Layer 9 of a small transformer language model trained on English Wikipedia (15 layers, counted from 0, width 96).
Take only the direct path to the model's output, skipping the later layers: a vector added to the residual stream pushes a token's score in proportion to its dot product with that token's output vector.

Output vectors of the tokens that the questions are about. A number n stands for (n - 128) times 0.017.
"town": 127, 132, 195, 131, 93, 107, 105, 103, 106, 114, 86, 146, 122, 145, 117, 93, 95, 154, 76, 140, 141, 176, 159, 151, 113, 145, 121, 99, 164, 111, 94, 142, 136, 144, 117, 161, 116, 85, 101, 123, 136, 76, 220, 85, 152, 136, 145, 85, 137, 125, 109, 105, 121, 195, 153, 136, 82, 126, 58, 140, 135, 144, 105, 190, 120, 172, 145, 139, 121, 125, 188, 126, 124, 148, 110, 179, 159, 140, 136, 88, 116, 92, 110, 186, 121, 73, 131, 126, 108, 117, 93, 143, 110, 150, 176, 135
"towards": 190, 85, 171, 106, 118, 169, 112, 112, 80, 125, 76, 138, 119, 198, 115, 63, 106, 140, 91, 215, 111, 159, 119, 153, 111, 125, 154, 99, 193, 121, 195, 141, 134, 105, 138, 118, 145, 72, 105, 76, 134, 137, 142, 71, 94, 117, 159, 169, 169, 87, 115, 172, 116, 157, 124, 145, 57, 166, 38, 168, 204, 162, 115, 210, 121, 132, 176, 60, 114, 188, 131, 119, 32, 157, 108, 174, 139, 176, 144, 115, 164, 132, 137, 136, 67, 140, 95, 91, 79, 165, 139, 146, 79, 114, 181, 7
"ld": 94, 158, 131, 108, 80, 203, 156, 134, 137, 90, 101, 143, 89, 205, 106, 155, 97, 162, 71, 138, 108, 119, 176, 113, 73, 164, 95, 92, 190, 104, 129, 106, 116, 111, 128, 77, 111, 54, 119, 112, 126, 86, 133, 101, 137, 116, 185, 119, 127, 96, 132, 133, 64, 88, 148, 191, 142, 123, 138, 123, 150, 203, 127, 153, 173, 123, 115, 78, 93, 110, 162, 163, 129, 167, 108, 194, 119, 145, 161, 108, 186, 113, 121, 170, 81, 143, 106, 141, 66, 156, 113, 166, 140, 153, 160, 126
"loan": 185, 120, 128, 77, 83, 200, 77, 104, 52, 126, 62, 122, 146, 175, 94, 126, 103, 133, 130, 213, 167, 185, 156, 132, 181, 106, 129, 107, 139, 104, 170, 200, 93, 126, 154, 69, 150, 83, 143, 101, 106, 124, 163, 74, 114, 140, 208, 74, 195, 92, 115, 112, 95, 177, 164, 146, 111, 154, 53, 158, 97, 117, 110, 180, 116, 145, 192, 16, 129, 161, 142, 130, 75, 174, 125, 141, 76, 133, 164, 159, 170, 110, 116, 158, 161, 76, 100, 115, 106, 130, 77, 155, 113, 150, 107, 134
" studied": 137, 129, 106, 127, 146, 123, 157, 109, 129, 111, 95, 173, 108, 137, 99, 116, 95, 113, 109, 174, 127, 173, 154, 138, 135, 176, 144, 148, 145, 92, 156, 182, 113, 148, 142, 107, 127, 100, 78, 144, 125, 71, 151, 68, 138, 159, 138, 118, 133, 120, 100, 143, 62, 161, 138, 176, 119, 186, 128, 99, 154, 166, 115, 138, 131, 120, 165, 116, 92, 117, 179, 139, 125, 142, 142, 155, 116, 163, 133, 119, 134, 98, 114, 132, 116, 99, 116, 124, 57, 175, 106, 142, 92, 104, 94, 104
"ions": 163, 90, 165, 90, 167, 164, 91, 109, 79, 155, 110, 138, 103, 161, 134, 79, 64, 122, 138, 158, 172, 173, 146, 90, 134, 169, 69, 105, 173, 115, 146, 143, 139, 119, 156, 88, 140, 109, 118, 134, 143, 91, 169, 152, 115, 125, 159, 125, 170, 105, 113, 111, 147, 130, 180, 126, 104, 132, 95, 171, 90, 168, 116, 129, 116, 132, 144, 52, 141, 158, 120, 182, 107, 156, 175, 101, 163, 113, 103, 156, 119, 180, 144, 169, 144, 106, 98, 61, 41, 86, 130, 100, 48, 144, 177, 133
"ς": 131, 103, 148, 143, 117, 181, 112, 93, 130, 113, 94, 178, 98, 189, 105, 103, 112, 129, 136, 173, 132, 141, 134, 141, 130, 151, 148, 89, 160, 103, 98, 141, 132, 105, 156, 142, 139, 81, 85, 107, 121, 84, 137, 88, 135, 127, 120, 129, 171, 91, 80, 139, 72, 148, 126, 127, 91, 124, 128, 157, 163, 133, 123, 177, 157, 174, 167, 73, 113, 161, 127, 128, 90, 178, 124, 160, 131, 194, 146, 91, 141, 125, 124, 158, 134, 112, 111, 91, 45, 148, 123, 158, 103, 136, 158, 110
"parent": 111, 147, 76, 146, 123, 162, 118, 115, 89, 97, 112, 130, 61, 163, 95, 107, 141, 97, 66, 180, 160, 164, 170, 131, 134, 194, 70, 101, 118, 132, 118, 182, 122, 146, 175, 104, 152, 102, 91, 120, 170, 165, 192, 119, 112, 125, 188, 101, 116, 100, 104, 167, 82, 174, 125, 125, 48, 120, 93, 165, 124, 165, 107, 99, 118, 145, 176, 114, 180, 99, 171, 154, 94, 115, 162, 158, 108, 174, 169, 116, 164, 102, 138, 155, 96, 89, 116, 101, 52, 164, 107, 148, 156, 105, 123, 113
"nov": 154, 140, 165, 92, 120, 146, 113, 162, 109, 129, 86, 126, 140, 161, 100, 78, 76, 158, 122, 182, 115, 133, 142, 114, 114, 166, 150, 106, 130, 122, 162, 141, 108, 155, 150, 127, 135, 93, 115, 129, 88, 115, 182, 100, 123, 165, 136, 84, 148, 103, 104, 127, 127, 171, 97, 142, 143, 176, 100, 140, 144, 133, 119, 149, 116, 107, 157, 92, 110, 150, 117, 136, 97, 133, 155, 142, 137, 95, 183, 103, 147, 63, 149, 145, 122, 126, 136, 121, 64, 183, 148, 122, 78, 135, 110, 127

Output weights of attention head 1. The head adds the sum of these rows, row i times number i of z. A number n stands for (n - 128) times 0.0047.
o0: 80, 130, 90, 200, 65, 133, 150, 120, 139, 120, 95, 101, 69, 126, 158, 168, 162, 137, 98, 98, 147, 120, 84, 98, 144, 95, 135, 129, 121, 102, 97, 104, 148, 69, 116, 160, 71, 120, 144, 87, 114, 76, 158, 71, 144, 199, 127, 168, 130, 145, 100, 125, 128, 110, 128, 115, 78, 112, 165, 118, 126, 157, 69, 138, 199, 141, 141, 188, 181, 123, 156, 166, 74, 145, 189, 148, 176, 157, 127, 101, 107, 114, 128, 127, 92, 154, 167, 103, 117, 49, 120, 125, 156, 145, 158, 202
o1: 145, 125, 59, 181, 109, 119, 123, 107, 123, 189, 127, 109, 103, 199, 163, 143, 139, 181, 171, 127, 71, 133, 114, 135, 133, 121, 124, 129, 110, 99, 142, 153, 175, 141, 123, 175, 99, 155, 95, 133, 148, 89, 158, 103, 77, 174, 92, 102, 117, 153, 150, 87, 157, 130, 102, 102, 135, 94, 121, 161, 129, 108, 104, 75, 119, 132, 98, 133, 92, 101, 120, 125, 84, 179, 150, 107, 127, 139, 169, 176, 110, 102, 166, 136, 172, 121, 139, 83, 72, 110, 136, 146, 136, 97, 144, 166
o2: 146, 87, 146, 48, 192, 148, 124, 136, 132, 120, 137, 174, 123, 175, 103, 151, 183, 76, 140, 141, 138, 116, 119, 119, 143, 128, 135, 158, 86, 159, 137, 83, 131, 154, 93, 123, 166, 109, 104, 109, 119, 139, 161, 195, 104, 80, 135, 74, 119, 96, 169, 116, 61, 133, 158, 164, 148, 131, 82, 158, 109, 134, 176, 130, 52, 89, 174, 158, 144, 191, 133, 56, 153, 147, 95, 105, 139, 107, 71, 177, 161, 133, 160, 164, 187, 70, 74, 90, 124, 147, 134, 126, 141, 111, 125, 101
o3: 108, 148, 166, 177, 104, 114, 131, 130, 93, 76, 125, 136, 145, 58, 111, 151, 142, 107, 96, 68, 108, 119, 154, 104, 183, 166, 122, 94, 113, 166, 134, 169, 129, 132, 142, 117, 129, 120, 180, 123, 142, 97, 144, 110, 88, 155, 134, 112, 154, 106, 115, 134, 118, 131, 141, 108, 148, 172, 112, 105, 100, 124, 84, 144, 180, 140, 132, 80, 100, 109, 122, 196, 105, 99, 155, 135, 131, 118, 129, 158, 177, 101, 118, 159, 83, 164, 196, 194, 140, 112, 142, 105, 81, 120, 59, 151
o4: 129, 144, 134, 111, 149, 151, 135, 126, 116, 163, 166, 89, 145, 154, 121, 90, 114, 159, 126, 131, 119, 148, 129, 109, 140, 102, 145, 144, 152, 145, 113, 119, 58, 170, 114, 117, 159, 98, 162, 169, 123, 139, 79, 94, 150, 134, 108, 201, 137, 125, 103, 132, 185, 115, 46, 124, 124, 99, 110, 155, 123, 123, 107, 114, 77, 160, 155, 161, 104, 113, 140, 74, 169, 147, 105, 112, 121, 126, 178, 131, 128, 179, 112, 117, 118, 138, 116, 135, 102, 138, 77, 136, 160, 120, 119, 123
o5: 148, 93, 189, 92, 135, 144, 145, 148, 54, 122, 150, 104, 189, 152, 92, 160, 168, 142, 131, 113, 131, 139, 149, 128, 134, 125, 116, 66, 131, 143, 98, 93, 127, 115, 97, 69, 158, 120, 143, 147, 136, 147, 120, 140, 108, 86, 157, 118, 98, 137, 136, 140, 120, 123, 138, 125, 99, 160, 99, 137, 104, 124, 81, 116, 167, 105, 107, 107, 144, 99, 108, 111, 58, 131, 76, 126, 171, 146, 140, 144, 180, 181, 145, 178, 179, 119, 99, 122, 139, 161, 112, 141, 133, 134, 149, 146
o6: 115, 125, 118, 114, 188, 103, 159, 151, 123, 167, 162, 135, 127, 130, 166, 114, 164, 172, 134, 144, 116, 157, 106, 103, 146, 99, 146, 134, 167, 129, 118, 75, 81, 122, 123, 116, 135, 52, 112, 124, 105, 151, 93, 95, 124, 114, 146, 100, 157, 88, 118, 77, 114, 144, 120, 111, 97, 128, 130, 126, 133, 146, 121, 105, 104, 128, 162, 113, 174, 148, 148, 95, 139, 123, 112, 145, 125, 157, 128, 127, 138, 135, 91, 165, 106, 139, 139, 167, 138, 150, 129, 117, 126, 151, 98, 130
o7: 99, 178, 109, 156, 90, 113, 121, 119, 156, 137, 117, 135, 102, 70, 155, 122, 129, 200, 164, 148, 158, 148, 113, 123, 77, 152, 121, 160, 128, 144, 131, 114, 105, 138, 148, 152, 154, 101, 105, 115, 120, 117, 164, 146, 145, 124, 128, 103, 83, 154, 117, 118, 122, 138, 159, 92, 139, 148, 88, 119, 92, 136, 152, 150, 165, 86, 138, 159, 103, 135, 167, 115, 171, 129, 125, 142, 80, 116, 77, 22, 80, 87, 115, 111, 117, 143, 137, 139, 148, 156, 142, 116, 166, 160, 135, 157
o8: 125, 139, 143, 95, 162, 151, 132, 140, 107, 126, 140, 138, 128, 114, 112, 158, 152, 108, 139, 136, 164, 146, 123, 135, 80, 118, 146, 152, 130, 95, 133, 83, 150, 104, 133, 118, 155, 98, 96, 144, 91, 151, 137, 132, 103, 79, 139, 136, 101, 154, 123, 152, 110, 109, 205, 148, 113, 169, 112, 126, 106, 76, 131, 143, 115, 100, 99, 136, 145, 151, 109, 98, 102, 130, 78, 113, 143, 124, 103, 115, 147, 156, 144, 125, 191, 72, 70, 95, 166, 197, 124, 158, 196, 115, 190, 116
o9: 123, 109, 129, 127, 128, 95, 111, 145, 116, 148, 119, 115, 119, 155, 115, 120, 171, 158, 116, 122, 110, 154, 105, 83, 184, 123, 123, 125, 128, 139, 161, 89, 77, 172, 89, 103, 123, 102, 147, 104, 105, 73, 135, 204, 145, 145, 151, 190, 136, 80, 136, 99, 176, 164, 93, 99, 126, 104, 116, 202, 115, 154, 85, 104, 87, 135, 149, 139, 129, 188, 139, 160, 176, 130, 132, 117, 133, 84, 151, 178, 101, 160, 126, 110, 119, 109, 158, 166, 123, 77, 134, 120, 60, 123, 100, 164
o10: 138, 132, 88, 93, 129, 124, 100, 143, 135, 182, 130, 101, 111, 148, 131, 100, 114, 130, 168, 116, 128, 124, 135, 105, 149, 78, 118, 118, 111, 144, 136, 162, 107, 144, 131, 102, 133, 117, 151, 182, 140, 120, 116, 73, 156, 181, 115, 178, 130, 69, 153, 127, 161, 136, 82, 148, 113, 90, 132, 140, 170, 186, 148, 66, 111, 127, 162, 127, 101, 104, 151, 91, 92, 153, 133, 149, 131, 137, 118, 153, 129, 159, 138, 140, 84, 156, 136, 138, 90, 88, 125, 130, 117, 146, 70, 157
o11: 130, 101, 162, 108, 150, 137, 137, 144, 111, 118, 98, 138, 133, 150, 112, 132, 145, 124, 117, 127, 117, 115, 181, 127, 133, 117, 105, 105, 108, 121, 133, 112, 144, 140, 66, 82, 117, 125, 136, 83, 133, 145, 125, 201, 146, 99, 155, 104, 151, 104, 132, 158, 122, 126, 111, 148, 120, 148, 130, 150, 118, 149, 182, 113, 85, 86, 146, 139, 157, 144, 123, 128, 158, 141, 131, 135, 154, 112, 133, 115, 137, 133, 136, 150, 148, 94, 112, 90, 134, 176, 123, 91, 118, 117, 164, 100
o12: 98, 94, 146, 153, 155, 99, 172, 139, 105, 123, 168, 147, 172, 128, 124, 121, 162, 124, 127, 80, 85, 158, 129, 118, 140, 99, 109, 123, 130, 156, 131, 119, 102, 156, 116, 115, 125, 97, 137, 99, 144, 138, 106, 136, 97, 132, 157, 89, 167, 82, 87, 88, 133, 134, 121, 62, 121, 153, 123, 140, 103, 170, 83, 112, 145, 128, 131, 128, 170, 166, 117, 120, 157, 123, 90, 130, 157, 151, 135, 121, 150, 149, 136, 159, 137, 116, 145, 165, 136, 182, 139, 112, 88, 116, 101, 113
o13: 99, 86, 131, 135, 149, 93, 133, 136, 155, 185, 164, 126, 122, 117, 144, 128, 146, 132, 133, 121, 104, 150, 133, 141, 134, 48, 157, 171, 129, 141, 147, 54, 120, 127, 97, 124, 146, 78, 118, 79, 117, 122, 116, 125, 61, 152, 129, 186, 153, 95, 88, 98, 133, 127, 142, 119, 72, 106, 132, 123, 87, 133, 123, 148, 99, 131, 166, 167, 177, 198, 126, 153, 150, 147, 116, 130, 150, 161, 121, 168, 127, 128, 118, 176, 113, 125, 139, 145, 114, 121, 98, 76, 143, 130, 146, 123
o14: 111, 123, 122, 79, 143, 117, 143, 147, 108, 168, 190, 130, 126, 119, 109, 163, 176, 160, 133, 77, 130, 136, 117, 125, 123, 127, 100, 150, 77, 120, 130, 127, 102, 155, 124, 107, 126, 130, 157, 121, 162, 132, 76, 149, 142, 112, 142, 121, 179, 119, 65, 119, 169, 134, 102, 79, 127, 141, 110, 161, 128, 188, 101, 96, 132, 133, 140, 150, 143, 133, 137, 141, 156, 145, 79, 144, 144, 158, 124, 79, 115, 167, 162, 133, 131, 103, 103, 93, 106, 194, 100, 138, 83, 135, 100, 93
o15: 104, 101, 114, 97, 163, 114, 123, 101, 107, 165, 182, 111, 137, 161, 180, 130, 125, 149, 93, 175, 96, 112, 107, 133, 131, 142, 182, 112, 129, 120, 101, 121, 98, 107, 132, 148, 105, 165, 138, 125, 125, 108, 91, 128, 148, 148, 146, 168, 131, 145, 103, 118, 169, 132, 68, 141, 81, 62, 134, 127, 149, 185, 118, 111, 94, 148, 169, 154, 192, 100, 124, 71, 126, 159, 138, 153, 157, 109, 151, 158, 80, 152, 106, 137, 137, 128, 68, 105, 152, 99, 79, 137, 119, 155, 166, 100
o16: 101, 130, 129, 169, 147, 130, 153, 99, 159, 77, 68, 138, 99, 129, 141, 94, 105, 81, 112, 149, 147, 147, 153, 137, 135, 131, 125, 105, 154, 137, 104, 127, 124, 134, 131, 118, 148, 127, 104, 133, 103, 133, 141, 124, 150, 123, 143, 165, 114, 110, 148, 140, 115, 113, 99, 159, 109, 115, 91, 104, 126, 125, 188, 164, 95, 138, 175, 137, 198, 96, 134, 106, 203, 125, 178, 105, 139, 99, 119, 139, 140, 96, 99, 130, 71, 175, 172, 127, 148, 114, 126, 82, 157, 122, 137, 95
o17: 136, 152, 104, 111, 104, 145, 122, 117, 148, 127, 157, 176, 126, 75, 91, 148, 85, 133, 145, 106, 136, 88, 131, 115, 108, 201, 106, 133, 112, 153, 153, 181, 146, 144, 159, 148, 129, 150, 131, 134, 155, 128, 143, 113, 101, 140, 100, 144, 118, 81, 136, 130, 132, 146, 161, 107, 133, 125, 117, 114, 124, 139, 137, 113, 162, 150, 134, 104, 84, 95, 123, 153, 126, 143, 138, 118, 104, 137, 102, 166, 125, 100, 126, 116, 100, 140, 168, 164, 90, 128, 137, 121, 99, 131, 76, 109
o18: 157, 151, 145, 125, 95, 131, 118, 120, 123, 126, 109, 106, 88, 126, 141, 167, 116, 152, 75, 143, 105, 101, 139, 128, 128, 249, 154, 140, 118, 116, 137, 85, 208, 96, 119, 167, 98, 138, 115, 95, 135, 142, 117, 143, 131, 123, 104, 71, 131, 144, 108, 134, 119, 118, 189, 186, 134, 162, 167, 130, 120, 74, 124, 143, 116, 108, 105, 151, 156, 145, 96, 223, 95, 118, 116, 126, 100, 146, 176, 94, 96, 102, 116, 85, 149, 108, 138, 100, 122, 128, 116, 145, 133, 137, 156, 118
o19: 101, 138, 101, 161, 106, 129, 100, 121, 140, 188, 143, 89, 124, 133, 148, 102, 120, 181, 134, 145, 113, 178, 90, 134, 143, 77, 151, 171, 119, 161, 169, 116, 128, 135, 125, 136, 123, 104, 137, 121, 130, 115, 116, 85, 129, 162, 115, 171, 143, 158, 109, 127, 176, 104, 129, 108, 136, 109, 159, 136, 139, 126, 114, 103, 114, 128, 83, 135, 71, 140, 162, 119, 122, 141, 63, 147, 93, 119, 151, 134, 88, 177, 137, 110, 128, 111, 94, 153, 136, 127, 115, 183, 138, 91, 112, 138
o20: 136, 109, 132, 61, 123, 149, 83, 135, 196, 185, 151, 164, 82, 86, 106, 142, 84, 151, 109, 135, 179, 125, 151, 128, 141, 102, 115, 139, 125, 148, 130, 116, 97, 79, 120, 96, 150, 116, 116, 100, 135, 178, 65, 111, 164, 96, 76, 161, 167, 131, 109, 174, 119, 149, 118, 149, 165, 92, 146, 78, 172, 138, 159, 109, 128, 135, 99, 115, 120, 135, 159, 117, 161, 135, 131, 171, 128, 143, 81, 151, 108, 104, 123, 154, 109, 193, 122, 152, 122, 136, 110, 128, 111, 139, 122, 91
o21: 170, 134, 139, 28, 188, 99, 122, 153, 82, 156, 152, 125, 148, 156, 105, 130, 100, 156, 126, 150, 118, 123, 151, 56, 161, 167, 144, 137, 101, 77, 147, 139, 42, 167, 158, 95, 121, 145, 151, 178, 122, 117, 89, 175, 197, 110, 146, 87, 148, 127, 118, 112, 158, 179, 100, 150, 208, 129, 101, 134, 172, 132, 125, 101, 71, 88, 169, 114, 108, 173, 77, 112, 128, 144, 120, 83, 74, 120, 102, 74, 138, 130, 150, 98, 175, 118, 83, 166, 126, 170, 154, 132, 115, 141, 135, 117
o22: 125, 179, 140, 171, 101, 94, 99, 105, 92, 164, 113, 102, 103, 77, 154, 124, 113, 137, 52, 117, 120, 154, 122, 97, 203, 142, 143, 121, 167, 149, 140, 152, 177, 100, 136, 142, 185, 101, 135, 134, 112, 114, 120, 145, 132, 155, 136, 130, 112, 139, 131, 143, 134, 162, 141, 114, 184, 126, 114, 87, 118, 101, 130, 165, 134, 91, 124, 114, 125, 149, 107, 155, 127, 104, 137, 116, 112, 70, 107, 162, 126, 117, 126, 122, 103, 155, 127, 186, 127, 102, 137, 144, 117, 92, 108, 154
o23: 110, 110, 98, 120, 132, 152, 155, 114, 129, 218, 184, 99, 142, 184, 158, 107, 127, 155, 135, 133, 89, 144, 84, 151, 108, 83, 140, 125, 114, 129, 128, 122, 124, 155, 80, 128, 102, 118, 128, 146, 146, 136, 72, 87, 108, 139, 127, 141, 152, 121, 89, 113, 195, 83, 114, 94, 80, 123, 146, 128, 126, 147, 112, 113, 121, 138, 144, 177, 141, 112, 163, 76, 106, 129, 55, 134, 172, 155, 156, 147, 97, 189, 141, 131, 138, 120, 85, 107, 116, 164, 71, 161, 170, 103, 168, 134
o24: 108, 91, 149, 117, 149, 103, 140, 154, 138, 140, 133, 156, 102, 133, 125, 155, 170, 107, 112, 82, 119, 137, 143, 167, 125, 118, 94, 125, 137, 123, 94, 107, 126, 142, 83, 113, 144, 127, 116, 109, 132, 171, 99, 155, 111, 104, 133, 70, 163, 110, 68, 137, 133, 111, 146, 102, 86, 151, 100, 158, 121, 127, 137, 122, 143, 111, 137, 168, 147, 111, 163, 128, 189, 117, 90, 143, 171, 141, 150, 91, 129, 149, 148, 167, 141, 125, 134, 77, 153, 170, 101, 135, 117, 127, 116, 103
o25: 100, 74, 156, 126, 127, 147, 140, 118, 115, 137, 135, 126, 130, 144, 133, 136, 163, 149, 126, 115, 124, 135, 122, 130, 140, 111, 124, 110, 104, 155, 125, 91, 61, 134, 73, 102, 116, 114, 171, 97, 132, 135, 117, 164, 113, 100, 129, 123, 158, 99, 98, 122, 163, 116, 93, 102, 99, 139, 116, 160, 101, 161, 115, 130, 141, 155, 122, 122, 147, 131, 140, 120, 144, 120, 103, 138, 159, 140, 169, 165, 134, 178, 141, 150, 159, 119, 115, 128, 150, 161, 86, 116, 92, 126, 122, 117
o26: 99, 98, 179, 115, 147, 145, 164, 120, 100, 89, 144, 121, 142, 156, 122, 97, 142, 145, 91, 151, 112, 125, 123, 136, 166, 104, 158, 114, 161, 181, 114, 109, 59, 130, 103, 112, 156, 108, 166, 100, 124, 142, 128, 149, 128, 100, 127, 116, 131, 144, 117, 149, 139, 123, 69, 141, 117, 76, 100, 141, 94, 128, 132, 151, 125, 142, 153, 171, 131, 136, 171, 96, 173, 137, 136, 143, 118, 149, 195, 152, 127, 138, 65, 134, 130, 141, 100, 161, 141, 85, 87, 114, 127, 92, 119, 121
o27: 145, 156, 122, 139, 135, 128, 131, 106, 119, 156, 138, 149, 130, 94, 123, 115, 90, 124, 130, 117, 162, 151, 114, 128, 160, 102, 111, 118, 134, 87, 142, 183, 129, 124, 129, 124, 151, 149, 102, 155, 139, 59, 134, 165, 145, 134, 136, 166, 94, 151, 123, 147, 131, 150, 126, 93, 148, 159, 96, 77, 87, 140, 104, 151, 141, 120, 156, 130, 76, 145, 118, 121, 131, 130, 137, 89, 145, 77, 63, 150, 131, 111, 141, 116, 94, 183, 130, 190, 108, 143, 161, 141, 136, 108, 174, 122
o28: 131, 115, 104, 172, 77, 170, 136, 96, 132, 102, 142, 145, 119, 114, 116, 165, 132, 102, 127, 88, 128, 102, 121, 153, 124, 148, 134, 137, 120, 117, 121, 188, 142, 110, 163, 154, 82, 210, 118, 86, 149, 91, 177, 120, 88, 147, 118, 144, 133, 173, 127, 157, 120, 106, 135, 126, 129, 105, 126, 130, 114, 132, 117, 142, 179, 151, 123, 155, 130, 77, 131, 148, 85, 153, 171, 124, 134, 146, 116, 159, 107, 110, 137, 132, 126, 103, 119, 94, 86, 80, 132, 122, 119, 80, 147, 111
o29: 162, 162, 148, 74, 145, 97, 113, 159, 157, 130, 100, 137, 127, 149, 115, 105, 129, 98, 172, 139, 139, 108, 144, 95, 97, 193, 84, 173, 82, 124, 153, 134, 115, 214, 142, 121, 129, 116, 154, 143, 101, 156, 153, 170, 153, 114, 116, 15, 123, 96, 160, 120, 103, 137, 183, 158, 189, 162, 111, 151, 160, 133, 150, 96, 101, 96, 118, 109, 91, 178, 79, 90, 116, 127, 102, 111, 58, 126, 107, 98, 127, 127, 168, 101, 192, 106, 114, 132, 136, 154, 165, 105, 133, 166, 71, 141
o30: 129, 144, 106, 141, 128, 103, 155, 128, 91, 195, 169, 107, 141, 138, 171, 103, 131, 180, 112, 117, 81, 149, 113, 100, 156, 144, 138, 141, 169, 92, 157, 127, 87, 144, 137, 120, 94, 112, 131, 140, 93, 90, 109, 169, 113, 150, 135, 92, 127, 112, 82, 81, 206, 162, 128, 64, 153, 133, 127, 158, 112, 119, 58, 107, 144, 123, 125, 155, 97, 176, 79, 126, 99, 127, 87, 112, 130, 120, 142, 146, 92, 180, 153, 99, 188, 112, 114, 167, 132, 160, 126, 135, 106, 119, 146, 148
o31: 138, 179, 128, 140, 104, 147, 146, 147, 135, 97, 122, 142, 135, 117, 131, 107, 132, 118, 157, 149, 166, 114, 127, 112, 121, 111, 126, 150, 161, 114, 123, 123, 139, 120, 155, 147, 153, 120, 101, 136, 117, 116, 191, 138, 137, 114, 149, 127, 73, 154, 187, 140, 100, 138, 138, 144, 142, 130, 106, 107, 118, 106, 155, 133, 113, 68, 154, 167, 89, 158, 138, 98, 105, 137, 147, 130, 92, 110, 82, 93, 109, 104, 99, 117, 91, 122, 116, 137, 93, 96, 164, 120, 187, 127, 144, 148

Each question shows a token from some text and the vector z that the head gathered there. A number n stands for (n - 128) times 0.036.

" each": 144, 120, 119, 124, 123, 123, 131, 127, 127, 113, 129, 126, 129, 134, 130, 129, 131, 119, 128, 128, 134, 118, 121, 126, 133, 124, 119, 120, 129, 125, 120, 125
Pushed down most: "loan"

"\n": 139, 144, 125, 126, 125, 125, 123, 118, 122, 115, 124, 126, 122, 127, 135, 139, 131, 119, 132, 122, 128, 145, 127, 129, 127, 124, 133, 131, 145, 110, 125, 121
Which two tokens does it push up most, strongest first? "ς", "parent"

",": 136, 116, 121, 133, 135, 126, 132, 132, 125, 128, 123, 126, 127, 131, 128, 128, 131, 127, 139, 130, 136, 129, 132, 125, 132, 124, 144, 120, 123, 119, 122, 132
Pushed up most: "ld"

"ew": 113, 113, 177, 152, 105, 139, 132, 114, 152, 95, 111, 125, 130, 151, 133, 135, 137, 165, 152, 88, 151, 113, 125, 102, 133, 120, 116, 132, 151, 132, 93, 135
Pushed up most: "parent"

"ge": 132, 106, 167, 142, 119, 151, 126, 83, 137, 130, 158, 156, 124, 109, 136, 109, 129, 132, 131, 100, 135, 147, 114, 110, 142, 128, 91, 105, 121, 173, 107, 114
Which three tokens does it push up most, strongest first? "loan", "ions", "nov"

"ren": 118, 109, 147, 151, 101, 142, 117, 123, 144, 125, 109, 145, 140, 128, 135, 99, 123, 143, 134, 115, 128, 120, 136, 114, 137, 134, 103, 140, 121, 138, 117, 114
Pushed down most: "ς"

" the": 142, 129, 129, 137, 134, 129, 127, 121, 132, 126, 125, 120, 114, 126, 124, 124, 131, 129, 137, 126, 130, 130, 130, 118, 127, 124, 131, 127, 133, 116, 117, 120
Pushed up most: "ld"

"part": 149, 135, 120, 121, 115, 138, 125, 121, 127, 123, 129, 130, 136, 124, 128, 122, 127, 110, 125, 126, 120, 124, 118, 121, 138, 127, 115, 123, 127, 130, 130, 122
Pushed up most: "ς"

" ": 151, 133, 123, 113, 123, 120, 144, 121, 131, 110, 138, 113, 119, 126, 124, 140, 130, 113, 135, 126, 126, 142, 126, 129, 123, 112, 117, 123, 125, 128, 126, 129
Which three tokens does it push up most, strongest first? "ς", " studied", "ld"

" using": 145, 118, 124, 132, 129, 126, 121, 118, 122, 117, 145, 124, 120, 127, 126, 125, 141, 132, 129, 118, 131, 131, 133, 116, 124, 113, 117, 128, 131, 133, 116, 128
Pushed up most: " studied"

"vel": 127, 129, 140, 144, 128, 132, 113, 112, 135, 115, 132, 127, 121, 113, 134, 144, 129, 145, 150, 118, 110, 126, 140, 126, 140, 125, 105, 114, 139, 144, 125, 107
Pushed up most: "parent"

" He": 131, 129, 133, 133, 138, 135, 119, 117, 122, 116, 128, 135, 115, 123, 134, 144, 135, 122, 145, 116, 125, 142, 129, 130, 136, 129, 151, 118, 135, 123, 119, 123
Pushed up most: "parent"

".": 134, 137, 171, 114, 152, 129, 142, 123, 128, 172, 142, 144, 115, 144, 106, 168, 159, 120, 126, 119, 119, 147, 157, 123, 116, 122, 157, 149, 101, 115, 141, 154
Pushed down most: "ld"

"ke": 127, 125, 154, 149, 117, 130, 128, 119, 131, 127, 119, 137, 142, 133, 133, 124, 145, 140, 132, 110, 114, 123, 136, 116, 134, 128, 125, 124, 136, 123, 115, 123
Which three tokens does it push up most, strongest first? "parent", "ions", "loan"

" As": 125, 138, 135, 121, 139, 134, 117, 121, 130, 134, 136, 138, 114, 125, 147, 144, 119, 123, 135, 131, 129, 154, 127, 132, 133, 130, 132, 126, 134, 133, 134, 119
Which two tokens does it push up most, strongest first? "ions", "loan"

"==": 115, 138, 131, 122, 140, 124, 129, 130, 133, 119, 140, 124, 119, 130, 144, 122, 120, 138, 133, 137, 135, 152, 123, 135, 121, 125, 116, 121, 123, 149, 127, 123
Which two tokens does it push up most, strongest first? "nov", "loan"

"di": 118, 130, 140, 125, 124, 104, 118, 117, 131, 154, 118, 147, 125, 148, 150, 135, 109, 125, 133, 131, 133, 139, 140, 126, 129, 134, 121, 134, 145, 119, 140, 126
Pushed down most: "ld"

" light": 128, 144, 138, 121, 138, 138, 123, 123, 131, 138, 131, 131, 124, 138, 128, 138, 128, 125, 140, 136, 114, 129, 130, 139, 123, 130, 135, 122, 131, 132, 139, 129
Pushed up most: "ions"

"de": 134, 138, 134, 119, 120, 107, 137, 134, 123, 123, 125, 121, 113, 137, 132, 143, 130, 138, 146, 125, 148, 130, 122, 125, 133, 128, 122, 121, 133, 128, 121, 117
Which two tokens does it push up most, strongest first? "ς", " studied"

" water": 137, 118, 127, 123, 127, 122, 135, 133, 131, 131, 112, 123, 126, 143, 124, 140, 130, 117, 140, 128, 128, 133, 131, 127, 127, 128, 140, 128, 123, 114, 133, 126
Which two tokens does it push up most, strongest first? "town", "towards"

"ken": 142, 138, 130, 106, 150, 127, 145, 160, 132, 142, 159, 118, 103, 123, 148, 132, 113, 108, 98, 142, 117, 159, 126, 121, 124, 108, 120, 131, 116, 134, 130, 167
Pushed down most: "parent"

"s": 137, 129, 133, 130, 131, 130, 129, 123, 129, 118, 131, 128, 122, 125, 128, 126, 135, 125, 140, 121, 122, 134, 125, 126, 132, 121, 130, 115, 126, 135, 114, 128
Which three tokens does it push up most, strongest first? "parent", "ld", "ς"

" continue": 138, 133, 133, 128, 131, 131, 123, 119, 131, 123, 125, 130, 117, 125, 129, 131, 131, 127, 142, 121, 126, 133, 125, 126, 133, 128, 133, 122, 134, 125, 124, 122
Which three tokens does it push up most, strongest first? "parent", "ς", "ld"